Layer 3 of a small transformer language model trained on English Wikipedia (8 layers, counted from 0, width 64).
In attention head 1, each number of a token's query is one row of weights dot the token's vector x. The head spreads its attention over the tokens so far by the softmax of query dot key.

Query weights of the head. A number n stands for (n - 500) times 0.0014.
q0: 520,500,554,552,496,482,533,535,532,470,498,474,494,510,535,489,521,519,498,525,518,519,555,494,552,504,503,484,480,458,486,548,432,483,471,519,510,490,518,548,460,502,493,514,476,534,481,486,478,476,484,450,547,505,513,491,531,492,442,529,565,510,540,486
q1: 501,485,496,463,504,512,550,540,510,416,460,443,487,434,482,532,503,446,440,514,559,529,619,591,557,495,510,473,490,424,451,486,447,581,502,563,575,513,578,537,529,507,551,556,435,508,500,551,462,492,495,505,535,525,497,508,481,545,521,611,548,472,609,471
q2: 471,469,464,423,484,467,472,517,535,524,488,500,470,503,541,523,490,429,530,476,527,446,457,524,499,497,566,467,465,500,486,494,498,556,513,485,467,532,506,492,506,481,538,499,451,501,495,478,495,523,490,492,517,536,510,466,531,554,465,491,488,509,490,535
q3: 504,522,497,524,518,462,499,517,571,477,446,497,470,481,502,493,437,491,489,490,498,420,528,526,556,420,603,454,561,421,468,527,519,523,514,510,560,445,491,492,516,482,494,522,516,521,532,509,483,508,474,512,545,515,510,467,511,513,414,550,505,480,526,499
q4: 498,501,512,548,540,372,445,512,447,538,536,536,475,555,509,524,426,580,563,449,476,480,461,461,522,528,586,554,471,555,526,533,532,446,537,410,436,569,423,491,480,526,465,496,522,489,501,492,531,483,533,542,537,492,493,491,552,486,508,386,471,591,455,464
q5: 481,441,509,578,516,451,450,443,462,454,447,564,447,562,531,519,446,488,559,445,458,466,469,565,473,496,518,490,560,447,540,557,510,522,521,495,522,515,469,489,528,480,453,503,489,531,520,507,559,498,543,487,609,454,446,533,562,483,444,438,493,480,566,517
q6: 502,568,572,475,519,472,528,510,500,537,505,514,554,465,468,456,476,431,490,509,518,459,486,484,560,424,478,468,517,507,495,520,496,531,415,467,557,455,496,478,487,461,529,561,495,533,507,435,483,427,495,513,421,480,474,457,554,612,478,561,483,505,510,507
q7: 459,418,407,511,446,538,546,483,469,514,493,622,425,499,529,515,546,586,487,527,438,612,517,600,440,608,522,526,439,551,471,525,461,440,568,478,453,479,518,614,512,513,503,428,497,508,469,526,575,586,519,464,581,550,504,550,433,340,541,429,519,551,444,471
q8: 557,592,507,562,497,582,457,401,502,453,475,474,481,461,491,511,431,500,525,484,490,441,542,546,505,490,514,535,695,468,436,525,452,598,484,436,507,505,557,474,573,476,407,459,509,594,575,636,557,537,502,436,512,509,545,628,452,512,585,480,453,416,579,531
q9: 522,545,458,589,451,605,409,589,346,498,428,456,509,519,470,585,395,569,524,537,501,591,482,556,590,499,480,435,529,471,549,474,468,459,517,504,454,497,462,499,572,494,400,435,481,568,436,688,410,518,443,420,435,546,391,595,484,389,629,417,422,516,464,537
q10: 604,744,529,594,569,525,549,362,592,320,460,280,612,587,639,746,449,450,635,297,537,290,369,300,453,438,746,585,813,570,336,403,732,456,672,540,268,671,675,469,605,435,307,517,320,391,587,596,602,561,419,442,527,525,693,715,506,394,658,351,553,491,536,490
q11: 479,516,439,660,593,448,646,579,517,383,381,452,459,587,400,335,344,661,872,559,627,700,487,387,494,510,408,483,439,450,172,521,603,290,396,514,723,498,432,375,578,546,380,718,556,253,332,551,385,652,508,491,479,590,389,431,375,332,627,511,534,577,472,556
q12: 357,454,502,262,366,464,526,397,684,507,723,630,494,727,459,727,695,482,685,391,428,462,383,536,362,542,352,337,482,683,206,412,535,454,412,246,331,223,650,561,318,437,599,596,629,500,422,537,689,584,599,604,598,530,204,709,430,412,387,619,576,455,395,479
q13: 721,951,549,755,388,695,576,432,522,525,363,481,483,623,678,669,458,643,406,515,724,493,482,405,553,574,456,337,377,586,631,181,345,648,413,445,501,323,422,639,502,691,405,375,533,585,359,655,497,488,799,557,671,584,397,512,597,501,576,585,582,591,411,436
q14: 449,609,428,564,670,283,375,449,609,285,597,660,433,588,584,402,329,330,533,510,507,381,597,207,468,821,407,447,745,465,519,398,410,490,341,781,426,252,350,824,724,577,696,572,577,249,463,489,372,337,426,395,545,683,533,351,545,711,383,472,511,510,568,440
q15: 475,545,457,527,322,543,522,536,687,448,575,797,566,224,316,667,488,604,580,409,679,440,636,253,505,435,544,257,417,531,640,459,548,481,359,436,574,432,685,378,671,533,625,692,208,543,674,454,511,497,399,301,709,428,463,633,604,698,374,267,306,582,446,367
q16: 495,486,495,434,498,544,548,531,563,493,458,451,459,476,549,497,556,427,447,544,585,480,577,553,498,415,521,397,522,392,432,470,456,517,481,574,563,446,567,495,500,515,494,498,419,511,456,482,483,462,511,455,517,438,536,500,525,525,464,652,571,503,609,537
q17: 543,497,451,454,500,588,564,523,523,481,503,467,526,495,514,487,533,492,437,511,528,539,548,534,488,513,512,431,507,466,418,498,531,509,465,494,564,469,571,516,561,499,531,489,470,507,505,504,488,471,485,481,536,472,517,482,504,501,489,632,514,469,540,528
q18: 481,473,509,551,476,449,410,418,458,615,590,517,568,542,502,464,445,572,520,475,446,495,362,441,464,535,489,572,487,580,542,481,574,487,563,403,431,551,434,448,475,471,455,489,545,503,559,485,544,519,547,542,478,503,487,515,525,516,465,335,410,520,387,490
q19: 541,489,496,453,507,556,514,527,566,481,444,451,500,492,501,486,491,389,457,513,569,495,556,539,552,438,573,375,565,442,456,532,480,533,477,540,572,450,532,462,549,467,545,538,494,524,476,484,443,449,509,483,491,451,518,458,516,548,447,633,531,443,564,531
q20: 484,527,550,518,505,531,486,463,498,540,414,470,477,563,434,506,510,404,473,517,522,510,533,520,526,450,497,502,519,420,473,539,441,530,500,522,564,466,559,499,470,482,548,508,473,503,511,532,490,445,480,494,554,534,509,460,508,579,457,524,507,394,476,509
q21: 432,469,534,549,446,479,503,442,541,460,461,458,507,488,509,477,494,430,439,539,487,466,597,508,481,476,471,459,492,427,513,578,410,508,474,530,543,480,493,476,512,547,551,522,582,502,513,593,503,504,490,479,607,533,541,481,455,530,531,540,542,476,440,452
q22: 506,546,522,482,490,495,407,591,421,503,499,417,503,477,482,578,435,494,576,493,564,530,404,471,553,467,543,519,509,465,545,433,590,463,526,484,438,544,470,443,539,500,419,519,455,489,480,546,510,457,492,497,393,451,437,524,532,479,568,433,445,583,513,535
q23: 511,490,543,557,576,457,505,387,601,512,511,508,494,600,561,463,493,436,458,432,454,407,545,458,484,466,575,480,609,543,435,532,510,574,458,506,550,491,535,430,460,457,554,534,530,535,535,545,543,530,440,540,551,580,551,430,493,514,463,561,535,394,492,500
q24: 492,544,540,515,460,608,332,519,413,441,448,474,522,465,476,440,364,437,570,571,602,404,380,629,641,420,484,393,665,465,474,508,517,493,486,438,518,513,519,402,625,480,369,420,455,622,428,516,473,501,426,411,319,488,388,494,515,511,570,483,402,434,550,624
q25: 538,533,478,616,742,481,504,324,591,424,446,728,311,665,576,382,470,437,447,361,423,438,624,408,492,574,633,562,624,595,451,555,436,569,369,523,599,401,573,362,552,500,638,532,645,617,610,616,653,689,511,521,642,586,626,415,429,409,535,420,507,369,588,422
q26: 232,279,530,515,429,594,478,601,533,468,580,202,471,516,487,533,459,545,536,702,646,473,531,338,429,651,356,401,625,338,789,645,496,525,548,405,657,458,702,425,411,596,452,577,594,475,188,548,265,548,405,546,347,515,455,670,489,464,514,403,482,268,545,455
q27: 445,472,401,634,389,504,429,334,512,456,708,325,512,311,753,464,696,610,638,660,795,704,624,342,659,426,695,720,503,364,433,790,499,600,307,377,538,537,404,581,404,517,480,629,392,636,624,462,788,442,664,587,466,703,483,451,511,428,435,555,527,490,599,182
q28: 266,599,361,530,503,631,532,503,536,467,460,568,591,650,580,612,807,507,578,464,445,605,467,487,660,447,537,406,624,713,557,358,569,369,590,562,478,548,606,511,887,614,452,461,323,726,221,684,591,410,303,462,672,691,367,316,459,261,607,389,527,585,371,671
q29: 522,342,645,589,390,484,444,705,649,407,759,263,426,403,324,490,501,585,523,351,490,465,448,508,34,353,502,659,509,643,569,420,374,844,467,395,353,576,529,405,446,445,416,490,307,527,404,425,499,361,474,573,433,587,338,129,403,582,465,476,440,603,450,768
q30: 493,281,389,377,439,494,671,166,578,489,635,258,517,388,387,669,478,558,193,407,492,371,499,610,826,504,475,604,474,520,597,636,594,586,171,192,770,670,395,389,475,573,309,474,483,237,314,347,406,414,551,590,630,456,511,342,559,467,489,699,445,583,559,813
q31: 568,539,568,459,368,158,355,286,444,616,449,504,427,344,431,679,382,611,436,467,624,580,519,361,473,616,421,374,670,430,339,360,416,484,551,650,707,653,720,759,330,497,582,626,472,699,354,413,546,738,520,508,680,514,522,550,283,365,418,546,394,375,427,736

Each question shows a short text with each token's key, already scaled and adjusted for position as the last token sees it. A number n stands for (n - 500) times 0.0033.

Then comes the last token's vector x. A number n stands for (n - 500) times 0.012.

0 " his": 545,507,556,469,515,458,662,492,384,864,571,704,578,506,679,606,512,545,514,517,440,493,617,313,611,244,284,567,364,409,577,459
1 " idea": 519,487,571,443,532,500,516,447,361,632,330,725,461,627,524,383,554,565,496,490,463,491,604,337,448,504,430,476,392,490,596,543
2 "s": 483,464,553,465,530,461,588,475,428,693,371,769,511,700,598,531,548,538,544,504,456,480,573,362,483,384,398,509,347,456,478,500
3 " on": 471,479,507,470,524,449,664,484,392,839,580,692,598,501,698,606,506,500,536,525,451,500,615,326,642,253,259,553,367,413,590,477
4 " the": 481,478,500,465,517,447,660,511,386,886,560,667,603,505,688,583,478,488,529,509,456,491,632,313,645,240,241,548,350,406,605,454
5 " reform": 556,456,488,434,537,514,493,490,411,673,487,525,499,583,546,494,430,418,586,458,485,480,594,365,490,433,417,620,339,388,508,509
x: 619,603,338,464,453,517,450,596,478,414,275,444,593,428,416,482,285,479,531,561,455,522,356,615,624,468,229,239,95,400,416,448,516,458,617,567,484,404,382,527,525,467,328,570,593,757,645,504,337,389,413,511,523,442,285,384,567,530,474,586,401,692,418,506
Which token does the last token look at most? 4 " the"

0 "ce": 493,516,477,487,500,490,525,479,523,486,546,776,372,537,481,640,487,473,507,515,562,485,501,442,395,366,439,586,267,450,683,534
1 ":": 499,501,508,509,511,448,674,478,406,835,595,672,591,494,709,594,502,492,506,544,475,513,596,335,647,231,255,552,354,419,598,431
2 " United": 465,438,531,490,556,540,547,486,420,657,591,549,508,502,768,588,533,515,532,452,458,488,620,376,440,357,333,555,555,374,561,440
3 " States": 434,446,514,489,533,503,485,489,398,575,363,624,417,583,609,458,489,513,549,466,481,495,548,417,494,538,429,558,655,460,441,119
4 " Navy": 465,470,509,484,517,536,504,454,347,634,489,660,485,596,602,607,455,475,532,480,509,516,599,394,656,555,494,601,607,416,364,398
5 "\n": 511,493,482,471,519,453,656,525,382,885,583,660,603,490,695,571,499,486,512,518,460,501,630,317,686,247,223,539,343,403,601,437
x: 601,550,463,549,370,450,688,672,446,397,636,509,387,346,543,681,408,614,619,495,262,724,496,476,720,584,331,554,507,507,501,400,534,278,415,642,431,384,427,635,473,618,396,624,357,555,551,452,479,550,434,520,231,337,481,626,538,296,684,520,498,646,455,519
Which token does the last token look at most? 5 "\n"

0 " ang": 565,505,531,425,486,556,509,504,483,582,463,449,609,663,554,512,502,557,507,505,503,539,573,427,545,532,317,404,448,726,713,690
1 "ular": 536,482,509,420,471,475,512,536,505,510,414,487,584,810,480,587,531,507,509,500,506,507,530,462,485,484,275,401,475,659,663,676
2 " range": 525,544,471,455,450,473,514,454,435,458,653,734,495,719,369,646,459,459,460,503,533,435,528,442,494,462,392,555,551,440,554,449
3 " of": 497,505,503,485,497,458,660,478,396,825,589,672,589,532,677,577,497,499,502,533,469,491,612,327,612,242,277,556,362,412,578,432
4 " the": 492,490,500,469,509,455,655,514,392,876,573,657,593,513,671,551,488,491,517,514,463,488,629,320,636,241,249,542,348,397,611,441
5 " det": 562,481,501,495,524,504,476,495,427,649,520,570,468,545,399,485,486,459,508,426,468,445,590,321,462,440,471,684,522,304,550,542
x: 523,663,449,624,397,325,428,405,323,455,414,485,692,525,337,518,403,592,485,594,529,497,468,504,305,301,349,488,449,554,229,382,611,467,528,617,441,525,291,731,483,551,151,651,447,517,626,457,346,362,678,559,455,507,397,377,281,439,563,596,469,649,431,596
Which token does the last token look at most? 4 " the"

0 " his": 545,507,556,469,515,458,662,492,384,864,571,704,578,506,679,606,512,545,514,517,440,493,617,313,611,244,284,567,364,409,577,459
1 " the": 516,490,527,474,504,446,672,498,388,883,557,675,583,500,681,565,527,525,519,527,451,500,617,310,656,236,249,544,344,409,610,450
2 "olog": 472,434,550,415,522,543,486,509,410,650,502,557,396,562,511,474,512,495,553,477,493,458,627,363,434,429,488,635,424,256,481,455
3 "ies": 473,467,506,456,519,439,519,515,478,581,295,657,469,750,452,324,510,497,523,461,453,470,540,412,459,494,413,313,595,656,597,383
4 ",": 490,484,502,484,522,446,672,479,387,857,567,666,600,495,702,574,483,501,529,541,470,504,617,317,651,253,250,535,367,419,608,427
5 " and": 503,494,494,490,516,454,653,484,390,861,575,652,588,513,709,595,504,511,498,538,476,495,616,315,616,245,277,553,380,426,601,442
x: 581,547,481,546,433,423,656,633,477,416,626,530,440,347,590,655,283,571,565,444,267,654,456,384,828,545,307,575,514,527,558,363,554,361,423,633,429,456,369,572,461,570,431,647,401,525,622,438,487,482,518,693,226,397,487,624,542,313,614,454,516,607,393,450
Which token does the last token look at most? 0 " his"

0 "\n": 501,502,515,496,506,455,664,520,396,898,564,642,607,506,707,560,506,518,522,530,456,511,611,302,670,231,235,563,360,376,615,449
1 "As": 484,452,524,462,521,471,536,517,431,751,499,571,601,403,597,419,502,537,521,500,460,422,606,319,436,358,401,603,532,412,656,594
2 " a": 478,461,551,462,523,484,638,507,419,785,545,678,586,445,719,465,533,513,547,511,431,473,623,353,611,308,242,582,386,340,623,495
3 " human": 418,420,553,462,519,522,544,468,369,723,517,568,408,531,545,500,482,499,561,520,506,527,636,336,504,432,301,599,369,409,550,540
4 "ist": 465,430,531,431,512,514,505,497,422,601,393,524,272,708,454,486,447,477,582,489,506,509,582,415,569,548,460,467,404,316,322,431
5 ",": 505,491,482,485,541,483,543,500,454,611,417,648,383,744,516,393,469,483,540,463,480,424,579,382,513,483,346,450,540,368,672,400
x: 531,573,219,479,499,263,510,612,303,452,544,459,617,496,583,612,481,480,411,403,762,485,435,509,798,540,447,546,559,411,632,243,562,372,364,521,478,497,418,465,462,647,475,551,485,379,514,317,392,269,567,417,344,489,341,514,480,374,539,530,482,678,268,396
Which token does the last token look at most? 0 "\n"

0 "ering": 535,490,525,428,514,493,502,471,475,447,541,743,411,692,505,792,500,497,515,517,532,459,515,458,420,433,416,443,431,398,545,350
1 " at": 508,480,524,480,519,446,664,492,415,828,600,658,614,509,691,617,520,516,532,535,456,510,606,329,615,247,254,559,399,391,573,448
2 " least": 475,494,526,500,552,460,643,480,443,724,641,636,544,487,646,605,502,516,517,536,483,500,584,350,512,241,247,611,478,378,551,509
3 " two": 449,430,522,468,568,480,579,491,440,690,596,614,474,630,599,496,461,501,550,455,442,457,595,353,434,317,328,618,410,406,588,467
4 " strong": 465,462,487,453,499,493,529,483,474,691,662,615,358,544,526,496,443,471,547,479,496,498,604,374,436,353,473,507,349,490,449,469
5 " inter": 544,454,538,504,507,520,479,527,440,651,473,565,445,678,444,504,467,450,543,476,514,517,580,387,424,476,336,518,270,404,358,435
x: 560,496,286,570,543,460,454,675,374,442,432,352,658,403,423,536,439,643,708,586,592,748,399,515,409,347,301,457,515,295,242,613,629,395,768,477,573,653,200,524,579,668,489,617,450,515,570,557,354,437,520,507,405,454,343,605,570,646,553,658,487,533,360,442
Which two tokens does the last token look at most, in order? 1 " at", 2 " least"

0 "5": 534,514,510,436,505,530,499,450,468,410,574,662,486,527,225,702,542,528,490,524,508,515,523,438,509,483,442,467,352,526,622,660
1 " mm": 467,485,503,438,496,535,507,444,459,501,601,620,480,515,312,748,517,485,483,513,494,476,555,416,512,451,416,508,429,509,621,611
2 " |": 493,518,491,493,512,498,612,479,397,758,532,645,533,648,607,594,512,495,475,492,435,509,630,324,610,345,321,451,419,496,492,548
3 " 17": 436,393,528,461,609,558,531,465,354,624,460,573,471,541,566,572,401,469,570,454,424,461,632,329,473,471,350,619,548,515,495,565
4 "20": 543,439,500,469,527,509,523,468,485,454,719,583,423,379,383,507,424,462,550,488,478,476,511,450,435,400,386,366,779,326,398,460
5 " mm": 543,505,508,453,522,534,510,458,455,546,644,541,490,575,290,526,498,481,524,456,460,462,561,406,526,436,437,491,645,358,497,392
x: 570,849,433,514,304,574,341,669,120,636,431,536,479,413,406,602,363,546,508,448,475,539,557,429,474,255,525,239,464,431,309,390,680,510,534,532,398,337,239,371,559,430,465,511,398,565,407,538,455,309,581,551,423,390,336,542,348,514,533,539,446,619,308,590
Which token does the last token look at most? 2 " |"

0 "ance": 492,517,470,492,477,457,503,485,504,477,479,819,434,664,330,752,515,472,489,503,546,473,487,446,410,427,480,515,369,406,340,373
1 " (": 491,494,511,503,513,456,669,496,416,860,579,668,608,480,675,577,512,506,513,533,460,518,607,329,640,234,243,541,350,406,579,432
2 "from": 490,459,502,483,555,472,580,521,451,720,570,608,490,385,582,475,496,506,528,497,459,467,598,325,373,298,290,618,514,447,587,570
3 " center": 486,451,501,499,533,510,527,498,510,587,620,477,720,591,402,371,482,482,537,501,493,492,553,405,398,386,330,628,514,295,521,576
4 ")": 480,453,485,473,543,428,597,497,479,690,454,669,631,462,381,589,468,478,537,488,459,499,569,360,508,332,285,454,396,435,608,567
5 " |": 508,496,502,485,534,465,644,513,384,854,564,662,585,486,697,592,490,492,509,502,447,475,643,308,643,254,258,542,351,419,624,454
x: 581,593,546,566,391,468,680,644,465,433,653,543,429,322,477,651,387,544,536,506,310,715,509,423,827,549,311,526,499,548,516,396,531,276,390,614,469,364,473,567,448,594,464,627,383,543,572,397,478,474,484,563,154,367,478,603,516,334,623,490,477,586,424,522
Which token does the last token look at most, and with what share of its attention? 5 " |", with about 60%

0 "H": 452,485,449,476,493,552,498,493,534,436,603,367,397,483,535,677,538,474,516,532,596,526,500,502,455,431,459,317,473,717,765,389
1 "N": 458,492,454,484,488,546,482,505,545,411,642,349,417,446,525,695,467,461,489,510,552,511,495,508,476,444,448,333,451,732,712,330
2 "E": 516,524,459,490,425,530,489,481,487,480,511,395,449,523,560,495,463,492,466,508,566,527,488,467,482,461,531,454,482,689,722,84
3 " is": 505,504,529,487,499,433,641,493,395,822,581,659,565,515,624,604,485,507,502,517,450,459,616,308,628,271,304,597,402,423,601,444
4 " a": 485,474,508,463,525,472,650,511,385,878,563,665,597,534,684,579,469,482,539,506,440,483,641,313,631,257,259,549,351,422,608,467
5 " cy": 553,517,453,488,557,532,519,504,419,709,569,578,405,572,535,524,451,437,539,430,492,507,616,350,464,409,403,562,484,436,586,592
x: 446,452,489,533,338,290,352,589,370,558,517,576,670,303,480,652,559,441,591,517,283,485,485,486,508,344,291,541,571,336,370,514,598,469,522,440,466,597,236,608,328,379,325,519,446,654,733,344,531,374,593,457,335,443,365,501,385,566,508,685,364,591,492,783
Which token does the last token look at most? 4 " a"

0 " and": 499,501,502,511,500,444,674,472,398,858,584,660,584,494,701,588,502,493,506,536,468,510,592,321,645,231,255,551,360,413,598,447
1 " the": 512,493,518,478,501,451,669,500,390,881,570,660,595,499,690,568,518,517,512,527,457,496,619,313,649,233,246,542,354,408,614,446
2 " Inst": 505,463,503,435,455,442,533,480,451,667,559,536,519,553,640,421,525,505,546,516,492,476,572,389,528,403,382,672,449,230,517,481
3 "it": 497,482,507,475,502,528,478,520,528,489,481,663,392,586,644,66,541,510,506,449,520,508,521,480,484,505,447,549,371,341,566,564
4 "ut": 496,479,484,467,504,501,469,508,599,444,552,606,515,573,354,179,523,475,518,444,529,475,468,480,383,421,544,389,361,432,875,463
5 " f": 498,473,506,481,475,546,496,480,506,499,553,673,619,535,551,355,501,482,518,502,530,538,533,436,433,457,358,381,300,576,856,446
x: 730,426,452,657,502,405,446,647,556,550,541,183,665,413,507,655,395,579,458,316,553,475,649,640,572,289,677,639,532,423,340,406,510,338,591,513,604,566,277,646,619,299,473,522,353,364,515,364,290,412,399,375,542,594,313,440,523,647,536,478,552,685,613,529
Which token does the last token look at most, and with what share of its attention? 0 " and", with about 50%

0 " Democratic": 598,514,591,417,548,521,469,506,400,539,286,851,325,577,582,390,533,598,532,460,450,491,580,423,523,604,431,471,509,493,487,402
1 " presidential": 545,467,581,404,531,514,491,486,390,600,440,858,391,624,546,513,602,575,546,456,452,470,611,360,488,509,412,518,467,423,491,435
2 " nomin": 450,400,537,379,560,471,481,552,421,602,297,746,363,734,416,439,567,555,598,422,404,458,596,367,489,529,398,565,527,439,526,427
3 "ee": 499,489,507,469,524,506,494,522,518,535,324,828,350,666,590,476,499,495,519,496,526,496,509,449,404,469,455,395,352,575,429,389
4 " Joe": 484,485,465,475,519,486,537,507,560,581,500,658,445,495,589,594,507,465,524,481,560,525,509,427,292,335,430,461,420,478,680,352
5 " Bi": 513,494,457,498,478,504,476,505,523,487,609,482,699,476,724,689,458,484,511,479,538,562,512,476,424,429,478,577,535,355,642,499
x: 470,354,621,440,363,511,184,550,486,450,553,403,730,288,579,708,393,414,691,405,569,461,571,696,382,340,453,344,485,407,350,484,329,400,354,479,301,445,395,613,539,442,295,555,446,614,459,631,446,389,527,466,357,683,440,551,530,499,280,475,391,462,559,637
Which token does the last token look at most? 5 " Bi"

0 "ss": 537,518,515,458,522,542,537,455,528,396,553,776,605,593,577,630,508,538,513,505,535,530,517,475,404,420,316,307,407,528,774,524
1 "enti": 507,489,495,466,526,516,528,488,519,428,510,720,580,619,593,609,501,509,507,516,554,583,530,475,422,422,309,386,396,537,753,509
2 "al": 489,506,499,510,499,503,538,505,535,500,504,832,686,616,521,510,522,510,492,492,531,504,499,457,367,378,365,436,462,601,574,193
3 " to": 483,489,504,476,521,460,660,489,390,838,614,657,607,529,687,569,499,489,522,535,462,512,620,329,645,254,258,545,363,407,572,429
4 " the": 486,484,501,465,512,451,660,509,385,879,577,665,599,501,690,572,483,491,523,515,460,494,633,317,649,239,236,547,350,407,604,446
5 " make": 501,464,489,445,527,491,555,523,437,727,529,485,397,435,593,539,461,460,545,451,478,464,617,336,464,354,365,678,403,393,560,441
x: 498,620,455,509,468,375,616,680,341,393,383,483,700,248,454,578,476,670,517,562,335,522,307,405,682,508,377,217,283,376,378,556,593,440,449,701,512,632,249,724,566,467,588,622,462,628,634,457,376,479,538,516,560,362,449,518,464,347,484,552,543,539,474,457
Which token does the last token look at most? 4 " the"

0 " district": 522,474,518,424,525,521,509,505,397,594,463,616,539,556,462,693,552,563,519,480,449,429,615,365,522,491,398,351,577,384,635,385
1 " representative": 485,487,512,460,509,519,518,504,440,634,407,674,489,665,471,734,513,513,485,493,498,466,581,384,530,469,453,408,591,428,599,460
2 ",": 489,492,512,496,518,445,676,478,400,858,561,659,591,508,703,579,511,509,521,539,465,514,604,322,641,242,245,526,370,414,610,420
3 " the": 482,483,507,473,513,458,656,512,391,878,559,655,590,512,696,581,499,501,516,514,457,484,629,315,627,237,262,546,378,411,612,451
4 " State": 506,508,481,494,505,524,508,534,464,680,509,494,380,523,495,410,510,466,510,480,475,454,582,390,455,396,452,647,463,231,543,458
5 " Election": 521,487,474,452,542,490,464,509,428,509,331,572,312,665,592,562,455,445,548,424,513,491,531,455,578,588,461,456,596,332,537,283
x: 611,546,187,371,474,479,463,569,364,465,478,596,682,397,375,417,490,354,694,537,603,621,450,737,622,485,407,208,379,467,397,558,427,460,347,229,507,335,539,375,549,468,315,637,698,455,480,464,328,462,444,294,523,504,368,462,604,414,489,550,571,699,316,440
Which token does the last token look at most? 2 ","

0 " for": 521,507,518,497,499,449,672,468,391,843,591,692,592,502,715,584,494,506,508,544,470,527,600,322,646,244,260,547,383,417,580,451
1 " the": 514,492,520,474,502,449,669,501,392,878,571,669,588,510,694,569,521,518,515,526,456,499,618,315,649,235,242,538,362,398,604,449
2 " p": 455,436,541,441,542,528,544,448,385,746,504,543,486,480,522,477,500,531,552,477,471,497,636,305,476,390,375,561,346,304,585,466
3 "ion": 466,474,491,473,506,505,523,495,512,499,503,475,238,488,503,373,497,510,508,506,464,521,549,443,445,480,295,360,600,836,571,613
4 " sc": 482,458,481,439,461,499,491,509,460,724,533,497,445,572,418,530,475,490,522,478,519,523,598,362,549,453,430,339,251,496,607,412
5 "att": 521,460,476,465,530,514,489,478,462,625,433,615,295,620,463,420,476,454,521,479,510,569,544,379,578,497,528,468,342,705,648,782
x: 569,783,438,570,314,449,265,584,649,362,461,480,700,498,442,596,427,651,533,653,525,383,396,509,626,531,467,487,530,645,328,392,534,587,369,449,617,474,433,557,358,574,333,475,571,361,512,422,489,656,511,477,627,349,287,515,570,673,593,643,201,725,269,571
Which token does the last token look at most? 1 " the"

0 " term": 495,470,488,471,524,488,526,495,444,597,502,654,630,683,460,494,529,527,497,485,498,496,563,403,457,447,279,433,496,467,435,322
1 ".": 494,498,512,511,511,469,666,484,382,853,589,655,620,521,696,557,508,505,489,537,469,501,615,312,639,232,227,499,339,409,583,433
2 "\n\n": 496,496,501,477,493,439,659,519,379,877,574,656,588,503,684,584,501,504,510,519,457,474,618,304,667,223,232,550,354,403,615,440
3 "In": 514,497,524,469,509,454,539,505,426,771,514,652,591,484,642,537,486,473,496,468,455,362,612,331,458,334,469,539,532,406,468,509
4 " 2012": 451,364,505,456,607,456,505,543,440,614,513,609,642,548,535,319,375,436,648,396,411,422,568,359,390,393,338,638,619,337,498,327
5 ",": 505,487,491,494,529,476,561,470,437,735,467,727,545,398,506,417,468,496,537,483,475,409,602,322,550,412,471,572,576,360,506,439
x: 482,582,395,378,348,285,490,466,364,386,563,428,575,501,510,678,342,527,392,660,646,606,344,392,787,486,405,517,503,405,679,327,596,238,324,635,358,510,444,353,506,589,455,486,489,507,533,482,399,205,565,508,345,486,352,530,485,334,557,615,548,664,345,428
Which two tokens does the last token look at most, in order? 2 "\n\n", 1 "."

0 "-": 470,477,460,528,519,504,567,462,474,594,627,455,583,410,503,537,550,502,515,479,518,547,529,411,491,366,368,689,466,473,362,527
1 "la": 473,504,452,541,470,534,507,499,519,515,665,426,549,362,446,454,456,469,478,528,540,516,509,430,447,401,385,703,476,436,271,492
2 "r": 497,500,528,493,524,543,509,474,484,526,474,491,633,817,625,442,517,514,491,500,497,521,523,447,550,498,460,693,488,625,382,737
3 "ge": 486,504,511,480,507,526,510,460,504,467,466,742,471,743,654,312,495,510,494,504,534,490,507,450,433,454,415,572,531,610,760,395
4 " representative": 497,502,524,495,478,513,491,509,510,618,510,711,652,589,409,535,514,504,494,495,530,461,555,396,451,394,560,542,287,394,592,444
5 " under": 537,487,471,487,501,481,521,518,473,598,435,707,503,545,505,589,473,454,506,448,485,484,549,409,420,425,341,394,477,348,534,291
x: 644,439,325,421,571,410,585,607,448,560,470,744,640,424,362,497,302,548,640,261,382,582,374,607,642,404,362,550,477,355,496,621,557,324,618,595,360,554,367,626,582,378,501,706,311,520,514,443,235,446,704,508,393,514,415,458,321,399,501,533,482,636,376,333
Which token does the last token look at most? 5 " under"

0 " p": 509,499,539,440,508,538,546,438,410,587,570,483,409,545,572,430,537,559,512,519,493,534,596,381,506,478,284,368,482,675,623,509
1 "ap": 471,485,491,468,480,507,526,482,476,460,509,494,256,623,572,362,483,511,500,531,519,514,545,444,470,504,302,388,584,758,522,545
2 "acy": 508,506,483,460,479,477,516,502,490,444,595,436,428,927,499,572,514,505,479,501,505,501,506,471,454,460,298,342,547,450,454,528
3 ".": 491,496,512,494,519,468,659,491,379,859,593,665,612,521,700,584,494,500,503,537,468,497,625,311,651,234,250,529,346,399,589,440
4 "\n\n": 500,494,493,472,506,441,653,525,375,886,574,657,593,497,685,587,494,496,512,509,455,470,630,303,665,226,233,551,357,400,614,446
5 "=": 476,522,541,526,548,460,543,578,400,759,520,694,569,444,536,565,527,529,434,406,453,374,633,325,536,333,275,552,519,373,599,485
x: 523,571,423,664,292,481,626,533,282,455,533,405,608,397,437,591,350,432,437,547,352,875,409,404,647,510,278,398,555,637,509,313,536,186,405,451,540,415,581,595,491,461,574,560,329,472,594,550,567,237,570,490,330,444,616,569,568,412,659,685,360,532,538,400
Which token does the last token look at most? 4 "\n\n"

0 " for": 521,507,518,497,499,449,672,468,391,843,591,692,592,502,715,584,494,506,508,544,470,527,600,322,646,244,260,547,383,417,580,451
1 " three": 493,472,547,452,560,485,571,478,407,688,595,670,438,600,664,550,563,559,521,458,431,458,610,355,481,367,343,594,554,315,525,529
2 " years": 449,461,540,490,548,464,536,465,440,638,641,649,353,498,465,511,504,519,546,485,484,435,568,362,456,384,471,470,485,354,406,424
3 " in": 491,488,501,479,510,434,667,484,394,852,574,695,626,502,682,578,501,497,521,529,467,512,608,326,629,247,242,543,381,424,565,414
4 " Pav": 497,421,519,493,580,532,520,491,451,605,487,613,449,534,647,397,440,453,586,479,523,509,584,391,439,481,312,617,602,349,559,342
5 "ia": 510,482,479,497,501,460,530,476,556,422,429,446,487,280,603,129,476,458,517,508,488,509,483,497,405,464,342,302,646,473,663,258
x: 743,593,515,420,271,727,392,416,295,424,564,537,588,603,448,497,249,340,606,463,684,282,525,639,587,428,508,348,627,287,614,544,508,394,385,398,445,535,427,577,458,332,756,535,457,380,555,414,583,507,483,370,368,596,298,693,656,340,478,517,577,476,586,324
Which token does the last token look at most, and with what share of its attention? 0 " for", with about 60%